Layer 2 of a small transformer language model trained on English Wikipedia (8 layers, counted from 0, width 64).
A neuron adds its activation times its output weights to the MLP's output. To switch it off is to set its activation to zero at one token and run the rest of the model.

Output weights of the MLP neurons that the questions are about. A number n stands for (n - 128) times 0.0049.
n17: 89, 84, 129, 92, 127, 98, 119, 139, 147, 84, 121, 129, 148, 126, 98, 95, 91, 94, 173, 111, 156, 72, 105, 219, 132, 197, 114, 57, 116, 106, 150, 170, 193, 143, 111, 114, 216, 135, 90, 114, 185, 51, 83, 184, 107, 91, 147, 119, 126, 153, 126, 193, 101, 114, 106, 155, 111, 181, 105, 163, 111, 77, 177, 182
n79: 164, 155, 175, 182, 124, 100, 130, 103, 93, 59, 109, 144, 115, 158, 96, 98, 147, 123, 88, 145, 159, 154, 94, 135, 164, 175, 102, 182, 94, 154, 180, 105, 84, 162, 175, 155, 137, 114, 101, 149, 106, 122, 94, 126, 133, 87, 78, 144, 136, 138, 96, 133, 90, 128, 123, 117, 117, 89, 139, 123, 168, 96, 154, 148
n99: 70, 160, 162, 108, 86, 169, 104, 109, 161, 178, 176, 77, 141, 181, 128, 142, 92, 116, 39, 104, 135, 148, 130, 139, 93, 136, 57, 97, 179, 136, 102, 170, 180, 145, 108, 151, 137, 93, 154, 100, 52, 174, 154, 121, 115, 119, 116, 124, 72, 169, 93, 83, 143, 134, 154, 177, 121, 137, 169, 144, 107, 101, 119, 151
n107: 117, 189, 85, 95, 228, 197, 134, 165, 116, 116, 83, 137, 130, 84, 121, 24, 179, 162, 170, 133, 53, 43, 143, 174, 86, 104, 200, 116, 71, 197, 127, 168, 157, 72, 81, 102, 80, 175, 137, 232, 156, 180, 113, 114, 8, 128, 219, 190, 90, 158, 89, 63, 52, 226, 97, 123, 69, 132, 168, 177, 98, 139, 90, 116
n142: 141, 121, 115, 172, 132, 148, 82, 136, 93, 115, 167, 105, 99, 62, 189, 100, 71, 169, 123, 77, 132, 176, 95, 112, 149, 107, 129, 223, 75, 161, 145, 75, 160, 98, 148, 135, 91, 162, 117, 168, 139, 138, 174, 122, 96, 108, 190, 103, 106, 122, 156, 105, 131, 143, 121, 117, 127, 123, 111, 191, 108, 189, 105, 75
n149: 136, 168, 52, 156, 195, 121, 158, 55, 157, 225, 91, 59, 90, 135, 182, 120, 165, 123, 122, 163, 96, 104, 133, 98, 161, 62, 181, 124, 90, 117, 124, 110, 104, 152, 74, 137, 125, 97, 179, 150, 154, 108, 150, 130, 155, 151, 139, 117, 49, 109, 47, 188, 158, 146, 104, 199, 167, 81, 141, 106, 107, 88, 167, 99
n176: 145, 43, 172, 182, 159, 164, 202, 136, 164, 116, 191, 102, 104, 78, 154, 111, 91, 100, 124, 130, 121, 126, 139, 136, 167, 90, 111, 113, 170, 167, 100, 149, 120, 78, 106, 127, 130, 119, 102, 189, 97, 80, 148, 57, 106, 140, 132, 179, 101, 153, 64, 153, 149, 129, 160, 161, 89, 175, 95, 139, 133, 65, 116, 197
n183: 73, 79, 199, 145, 50, 149, 52, 160, 134, 74, 100, 132, 104, 80, 98, 119, 142, 105, 167, 127, 138, 173, 93, 169, 185, 76, 158, 156, 100, 129, 124, 114, 132, 152, 145, 189, 115, 117, 122, 129, 155, 111, 185, 119, 137, 150, 98, 143, 117, 163, 69, 217, 163, 117, 151, 155, 107, 155, 159, 93, 78, 131, 101, 113
n222: 90, 146, 101, 193, 145, 94, 147, 80, 105, 107, 89, 103, 94, 126, 112, 95, 115, 86, 176, 153, 188, 115, 90, 126, 139, 149, 144, 113, 171, 104, 112, 135, 98, 127, 106, 111, 186, 138, 117, 188, 139, 139, 73, 128, 178, 118, 104, 125, 147, 71, 222, 166, 69, 160, 116, 134, 171, 132, 152, 116, 161, 128, 145, 124
n230: 128, 98, 123, 117, 120, 169, 176, 125, 134, 137, 194, 163, 138, 140, 122, 148, 91, 100, 157, 73, 147, 138, 85, 93, 116, 94, 144, 152, 100, 120, 87, 144, 156, 163, 103, 158, 134, 141, 109, 149, 116, 116, 155, 112, 122, 155, 136, 107, 148, 136, 102, 134, 126, 144, 152, 145, 154, 119, 97, 112, 112, 120, 78, 147
n234: 78, 148, 98, 160, 56, 97, 137, 206, 151, 65, 47, 64, 113, 120, 128, 201, 152, 104, 108, 118, 97, 112, 141, 237, 173, 64, 96, 107, 108, 62, 156, 113, 187, 50, 195, 181, 101, 132, 169, 183, 156, 122, 124, 130, 85, 169, 110, 142, 112, 131, 148, 179, 123, 105, 86, 173, 71, 152, 115, 173, 138, 97, 172, 176
n243: 116, 104, 150, 29, 151, 152, 167, 184, 76, 84, 112, 152, 167, 171, 173, 104, 161, 90, 116, 123, 79, 189, 179, 150, 78, 146, 117, 125, 68, 133, 106, 145, 161, 127, 110, 180, 111, 164, 110, 245, 99, 150, 84, 133, 130, 97, 123, 86, 143, 112, 89, 77, 78, 167, 103, 141, 94, 118, 168, 158, 152, 141, 178, 103

Each question names a token from some text and the token that comes next. It shows the activations a of the neurons there, in the order above. A number n stands for (n - 128) times 0.026.

Then comes g, the gradient of the next token's log-probability with respect to the MLP's output, scaled to length 1. A neuron's effect is roughly proportional to its activation times (output weights . g). A number n stands for (n - 128) times 0.0037.

" and", then " "
a: 128, 126, 125, 130, 123, 127, 127, 154, 122, 122, 121, 122
g: 150, 156, 82, 170, 65, 103, 131, 118, 132, 127, 140, 98, 146, 88, 95, 138, 162, 78, 115, 109, 113, 140, 134, 159, 76, 129, 84, 136, 185, 161, 116, 42, 89, 138, 172, 121, 160, 135, 130, 204, 137, 115, 209, 129, 186, 104, 102, 86, 141, 65, 148, 120, 151, 135, 152, 141, 143, 100, 189, 116, 133, 154, 86, 120
Switching off which neuron hurts the next token most? n183

" very", then " young"
a: 159, 128, 122, 126, 131, 122, 124, 251, 122, 208, 127, 127
g: 151, 190, 122, 126, 66, 121, 187, 79, 93, 178, 85, 117, 172, 137, 117, 108, 133, 94, 131, 117, 142, 123, 149, 69, 171, 132, 122, 154, 122, 187, 133, 126, 120, 119, 117, 89, 116, 79, 156, 144, 158, 167, 92, 102, 113, 174, 166, 131, 81, 62, 166, 77, 146, 154, 163, 108, 119, 53, 140, 193, 150, 142, 147, 96
Which neuron, switched off, raises the next token's probability most? n183

" She", then " writ"
a: 123, 125, 122, 124, 125, 186, 128, 126, 170, 127, 126, 122
g: 146, 171, 24, 136, 142, 134, 116, 191, 111, 156, 136, 110, 135, 145, 78, 82, 171, 174, 97, 158, 121, 82, 114, 165, 75, 87, 121, 187, 167, 145, 105, 64, 78, 149, 137, 143, 150, 92, 99, 177, 132, 89, 137, 110, 145, 140, 101, 131, 145, 92, 118, 148, 174, 143, 92, 141, 160, 143, 140, 180, 104, 147, 75, 133
Switching off which neuron hurts the next token most? n149

"age", then " mov"
a: 200, 123, 122, 128, 124, 127, 169, 122, 122, 123, 128, 122
g: 123, 151, 75, 84, 101, 113, 163, 111, 162, 85, 108, 103, 74, 89, 123, 175, 109, 113, 125, 155, 89, 139, 95, 164, 172, 41, 180, 117, 145, 125, 118, 146, 123, 126, 181, 135, 159, 96, 146, 154, 138, 115, 108, 148, 159, 143, 177, 193, 136, 82, 155, 114, 157, 128, 129, 171, 78, 188, 136, 178, 112, 58, 109, 92
Switching off which neuron hurts the next token most? n176

"cle", then " was"
a: 145, 124, 123, 127, 121, 126, 163, 124, 123, 134, 128, 123
g: 88, 123, 161, 142, 136, 92, 146, 126, 147, 69, 131, 156, 151, 133, 197, 167, 82, 120, 124, 125, 119, 104, 139, 90, 211, 79, 129, 141, 114, 155, 93, 196, 95, 112, 64, 104, 105, 88, 148, 58, 112, 179, 137, 138, 77, 121, 102, 171, 126, 116, 186, 170, 123, 120, 116, 114, 96, 135, 173, 102, 133, 158, 193, 134
Switching off which neuron hurts the next token most? n176

"ass", then "."
a: 123, 169, 136, 128, 121, 127, 128, 124, 127, 121, 132, 207
g: 170, 140, 107, 110, 208, 174, 76, 99, 67, 172, 143, 85, 108, 81, 89, 144, 131, 129, 131, 85, 160, 147, 110, 139, 118, 109, 161, 187, 85, 147, 102, 126, 170, 124, 156, 169, 173, 171, 110, 133, 63, 146, 124, 173, 189, 85, 127, 124, 109, 156, 127, 118, 109, 199, 107, 111, 121, 95, 127, 78, 91, 152, 120, 94
Switching off which neuron hurts the next token most? n243

" also", then " be"
a: 148, 122, 122, 189, 128, 124, 122, 177, 127, 165, 127, 127
g: 94, 136, 155, 72, 96, 109, 192, 131, 160, 117, 131, 97, 115, 146, 184, 119, 67, 146, 146, 167, 147, 164, 94, 95, 144, 127, 184, 78, 105, 166, 156, 129, 181, 133, 125, 121, 117, 127, 63, 100, 173, 180, 69, 81, 136, 164, 177, 186, 117, 86, 130, 130, 157, 148, 91, 71, 95, 99, 136, 112, 86, 144, 156, 129
Switching off which neuron hurts the next token most? n107

"d", then "dy"
a: 127, 161, 154, 128, 124, 128, 158, 125, 128, 136, 127, 223
g: 102, 99, 165, 97, 139, 94, 153, 107, 167, 125, 109, 135, 86, 192, 131, 104, 109, 125, 119, 141, 92, 170, 148, 84, 204, 130, 107, 97, 109, 154, 146, 138, 187, 137, 123, 122, 45, 144, 169, 143, 115, 220, 56, 80, 101, 164, 157, 154, 58, 144, 155, 155, 153, 120, 111, 85, 119, 107, 128, 110, 148, 133, 119, 152
Which two neurons, each switched off alone, lower its probability most, in order? n243, n99

" Latin", then " term"
a: 134, 127, 123, 127, 164, 122, 123, 127, 128, 184, 128, 121
g: 97, 126, 159, 53, 119, 117, 126, 107, 143, 109, 124, 138, 162, 162, 153, 150, 136, 148, 154, 153, 198, 189, 111, 110, 158, 192, 146, 138, 121, 129, 101, 66, 144, 200, 115, 148, 101, 177, 114, 97, 152, 221, 118, 83, 85, 127, 117, 132, 83, 104, 111, 112, 94, 153, 140, 60, 104, 65, 115, 112, 134, 97, 131, 155
Switching off which neuron hurts the next token most? n230

"ust", then "r"
a: 122, 128, 159, 128, 126, 128, 138, 122, 127, 121, 176, 180
g: 157, 140, 124, 101, 70, 150, 150, 130, 122, 121, 77, 118, 110, 102, 166, 173, 113, 113, 154, 121, 119, 205, 85, 152, 104, 101, 123, 73, 127, 110, 191, 56, 160, 156, 147, 163, 130, 152, 147, 121, 173, 156, 72, 160, 125, 111, 90, 162, 93, 117, 169, 131, 105, 135, 175, 186, 79, 133, 130, 146, 36, 123, 153, 100
Switching off which neuron hurts the next token most? n234

" mat", then "ron"
a: 122, 121, 124, 122, 123, 122, 124, 146, 127, 195, 145, 122
g: 187, 162, 190, 117, 134, 119, 129, 143, 102, 145, 90, 162, 132, 135, 141, 113, 162, 112, 127, 147, 170, 130, 102, 197, 92, 52, 91, 119, 98, 110, 114, 102, 143, 82, 130, 111, 164, 128, 166, 146, 175, 136, 135, 100, 157, 134, 103, 106, 146, 105, 78, 62, 195, 165, 159, 125, 60, 76, 78, 146, 184, 161, 102, 112
Switching off which neuron hurts the next token most? n234

"ity", then " ("
a: 162, 124, 123, 128, 126, 122, 147, 121, 122, 127, 128, 126
g: 96, 163, 110, 168, 137, 68, 192, 126, 185, 117, 106, 143, 174, 129, 106, 72, 150, 132, 142, 58, 96, 89, 170, 146, 106, 171, 126, 153, 147, 93, 117, 155, 139, 118, 105, 132, 113, 123, 121, 114, 139, 57, 133, 93, 120, 159, 136, 106, 171, 91, 113, 148, 157, 118, 160, 187, 78, 102, 224, 66, 118, 120, 154, 134
Switching off which neuron hurts the next token most? n17

",", then " and"
a: 154, 127, 122, 173, 122, 121, 134, 169, 127, 124, 126, 126
g: 151, 82, 131, 101, 69, 140, 137, 157, 112, 130, 86, 129, 143, 142, 182, 184, 126, 178, 128, 66, 171, 169, 129, 54, 146, 89, 128, 108, 68, 135, 147, 180, 205, 138, 146, 157, 91, 156, 132, 48, 123, 158, 83, 117, 119, 134, 75, 118, 111, 118, 143, 130, 125, 143, 127, 95, 105, 84, 184, 113, 161, 156, 147, 152
Which neuron, switched off, raises the next token's probability most? n107

" Eth", then "n"
a: 127, 198, 170, 123, 187, 124, 127, 127, 128, 153, 194, 176
g: 140, 149, 156, 74, 171, 125, 139, 151, 141, 95, 155, 107, 93, 150, 134, 121, 176, 74, 115, 127, 134, 156, 99, 140, 124, 142, 72, 128, 170, 149, 211, 182, 115, 116, 144, 143, 156, 106, 160, 119, 40, 107, 115, 86, 109, 138, 144, 128, 109, 105, 134, 238, 81, 125, 179, 136, 101, 116, 144, 71, 128, 120, 79, 101
Switching off which neuron hurts the next token most? n79

" would", then " conf"
a: 122, 124, 126, 125, 126, 129, 124, 158, 121, 139, 124, 124
g: 106, 128, 133, 123, 132, 116, 64, 78, 146, 116, 128, 105, 98, 188, 128, 133, 191, 150, 149, 123, 129, 145, 129, 182, 126, 67, 153, 132, 121, 82, 134, 115, 62, 148, 150, 151, 112, 108, 214, 115, 174, 143, 104, 108, 58, 102, 110, 111, 105, 201, 89, 128, 96, 123, 115, 217, 144, 153, 90, 171, 153, 131, 107, 144
Switching off which neuron hurts the next token most? n183

"or", then ")\n"
a: 122, 126, 147, 126, 128, 128, 125, 128, 122, 140, 127, 172
g: 194, 165, 90, 178, 156, 143, 96, 79, 125, 114, 140, 151, 120, 91, 123, 124, 164, 113, 91, 70, 147, 79, 146, 157, 112, 157, 155, 155, 127, 132, 126, 166, 87, 123, 124, 152, 208, 132, 132, 134, 98, 93, 187, 122, 125, 90, 112, 51, 156, 112, 57, 132, 112, 172, 141, 151, 102, 127, 208, 96, 147, 114, 135, 76
Switching off which neuron hurts the next token most? n243

"ol", then "ition"
a: 128, 138, 165, 128, 122, 124, 125, 128, 122, 136, 124, 236
g: 98, 119, 168, 137, 128, 141, 155, 119, 146, 125, 95, 168, 167, 129, 123, 194, 96, 150, 147, 155, 144, 199, 159, 110, 105, 184, 149, 118, 88, 125, 146, 104, 161, 176, 157, 88, 76, 200, 83, 111, 125, 211, 115, 84, 117, 130, 108, 137, 50, 131, 85, 108, 159, 104, 98, 74, 134, 154, 111, 91, 83, 103, 118, 117
Switching off which neuron hurts the next token most? n243

".\"", then " C"
a: 128, 121, 123, 123, 122, 155, 153, 122, 121, 124, 128, 127
g: 125, 109, 90, 132, 106, 116, 144, 111, 169, 106, 90, 93, 132, 178, 114, 123, 125, 166, 148, 108, 72, 131, 98, 113, 82, 123, 117, 153, 138, 91, 112, 106, 121, 202, 135, 92, 68, 130, 203, 185, 189, 100, 92, 135, 90, 113, 159, 205, 98, 124, 117, 161, 135, 161, 70, 177, 158, 158, 108, 112, 190, 121, 101, 159
Switching off which neuron hurts the next token most? n149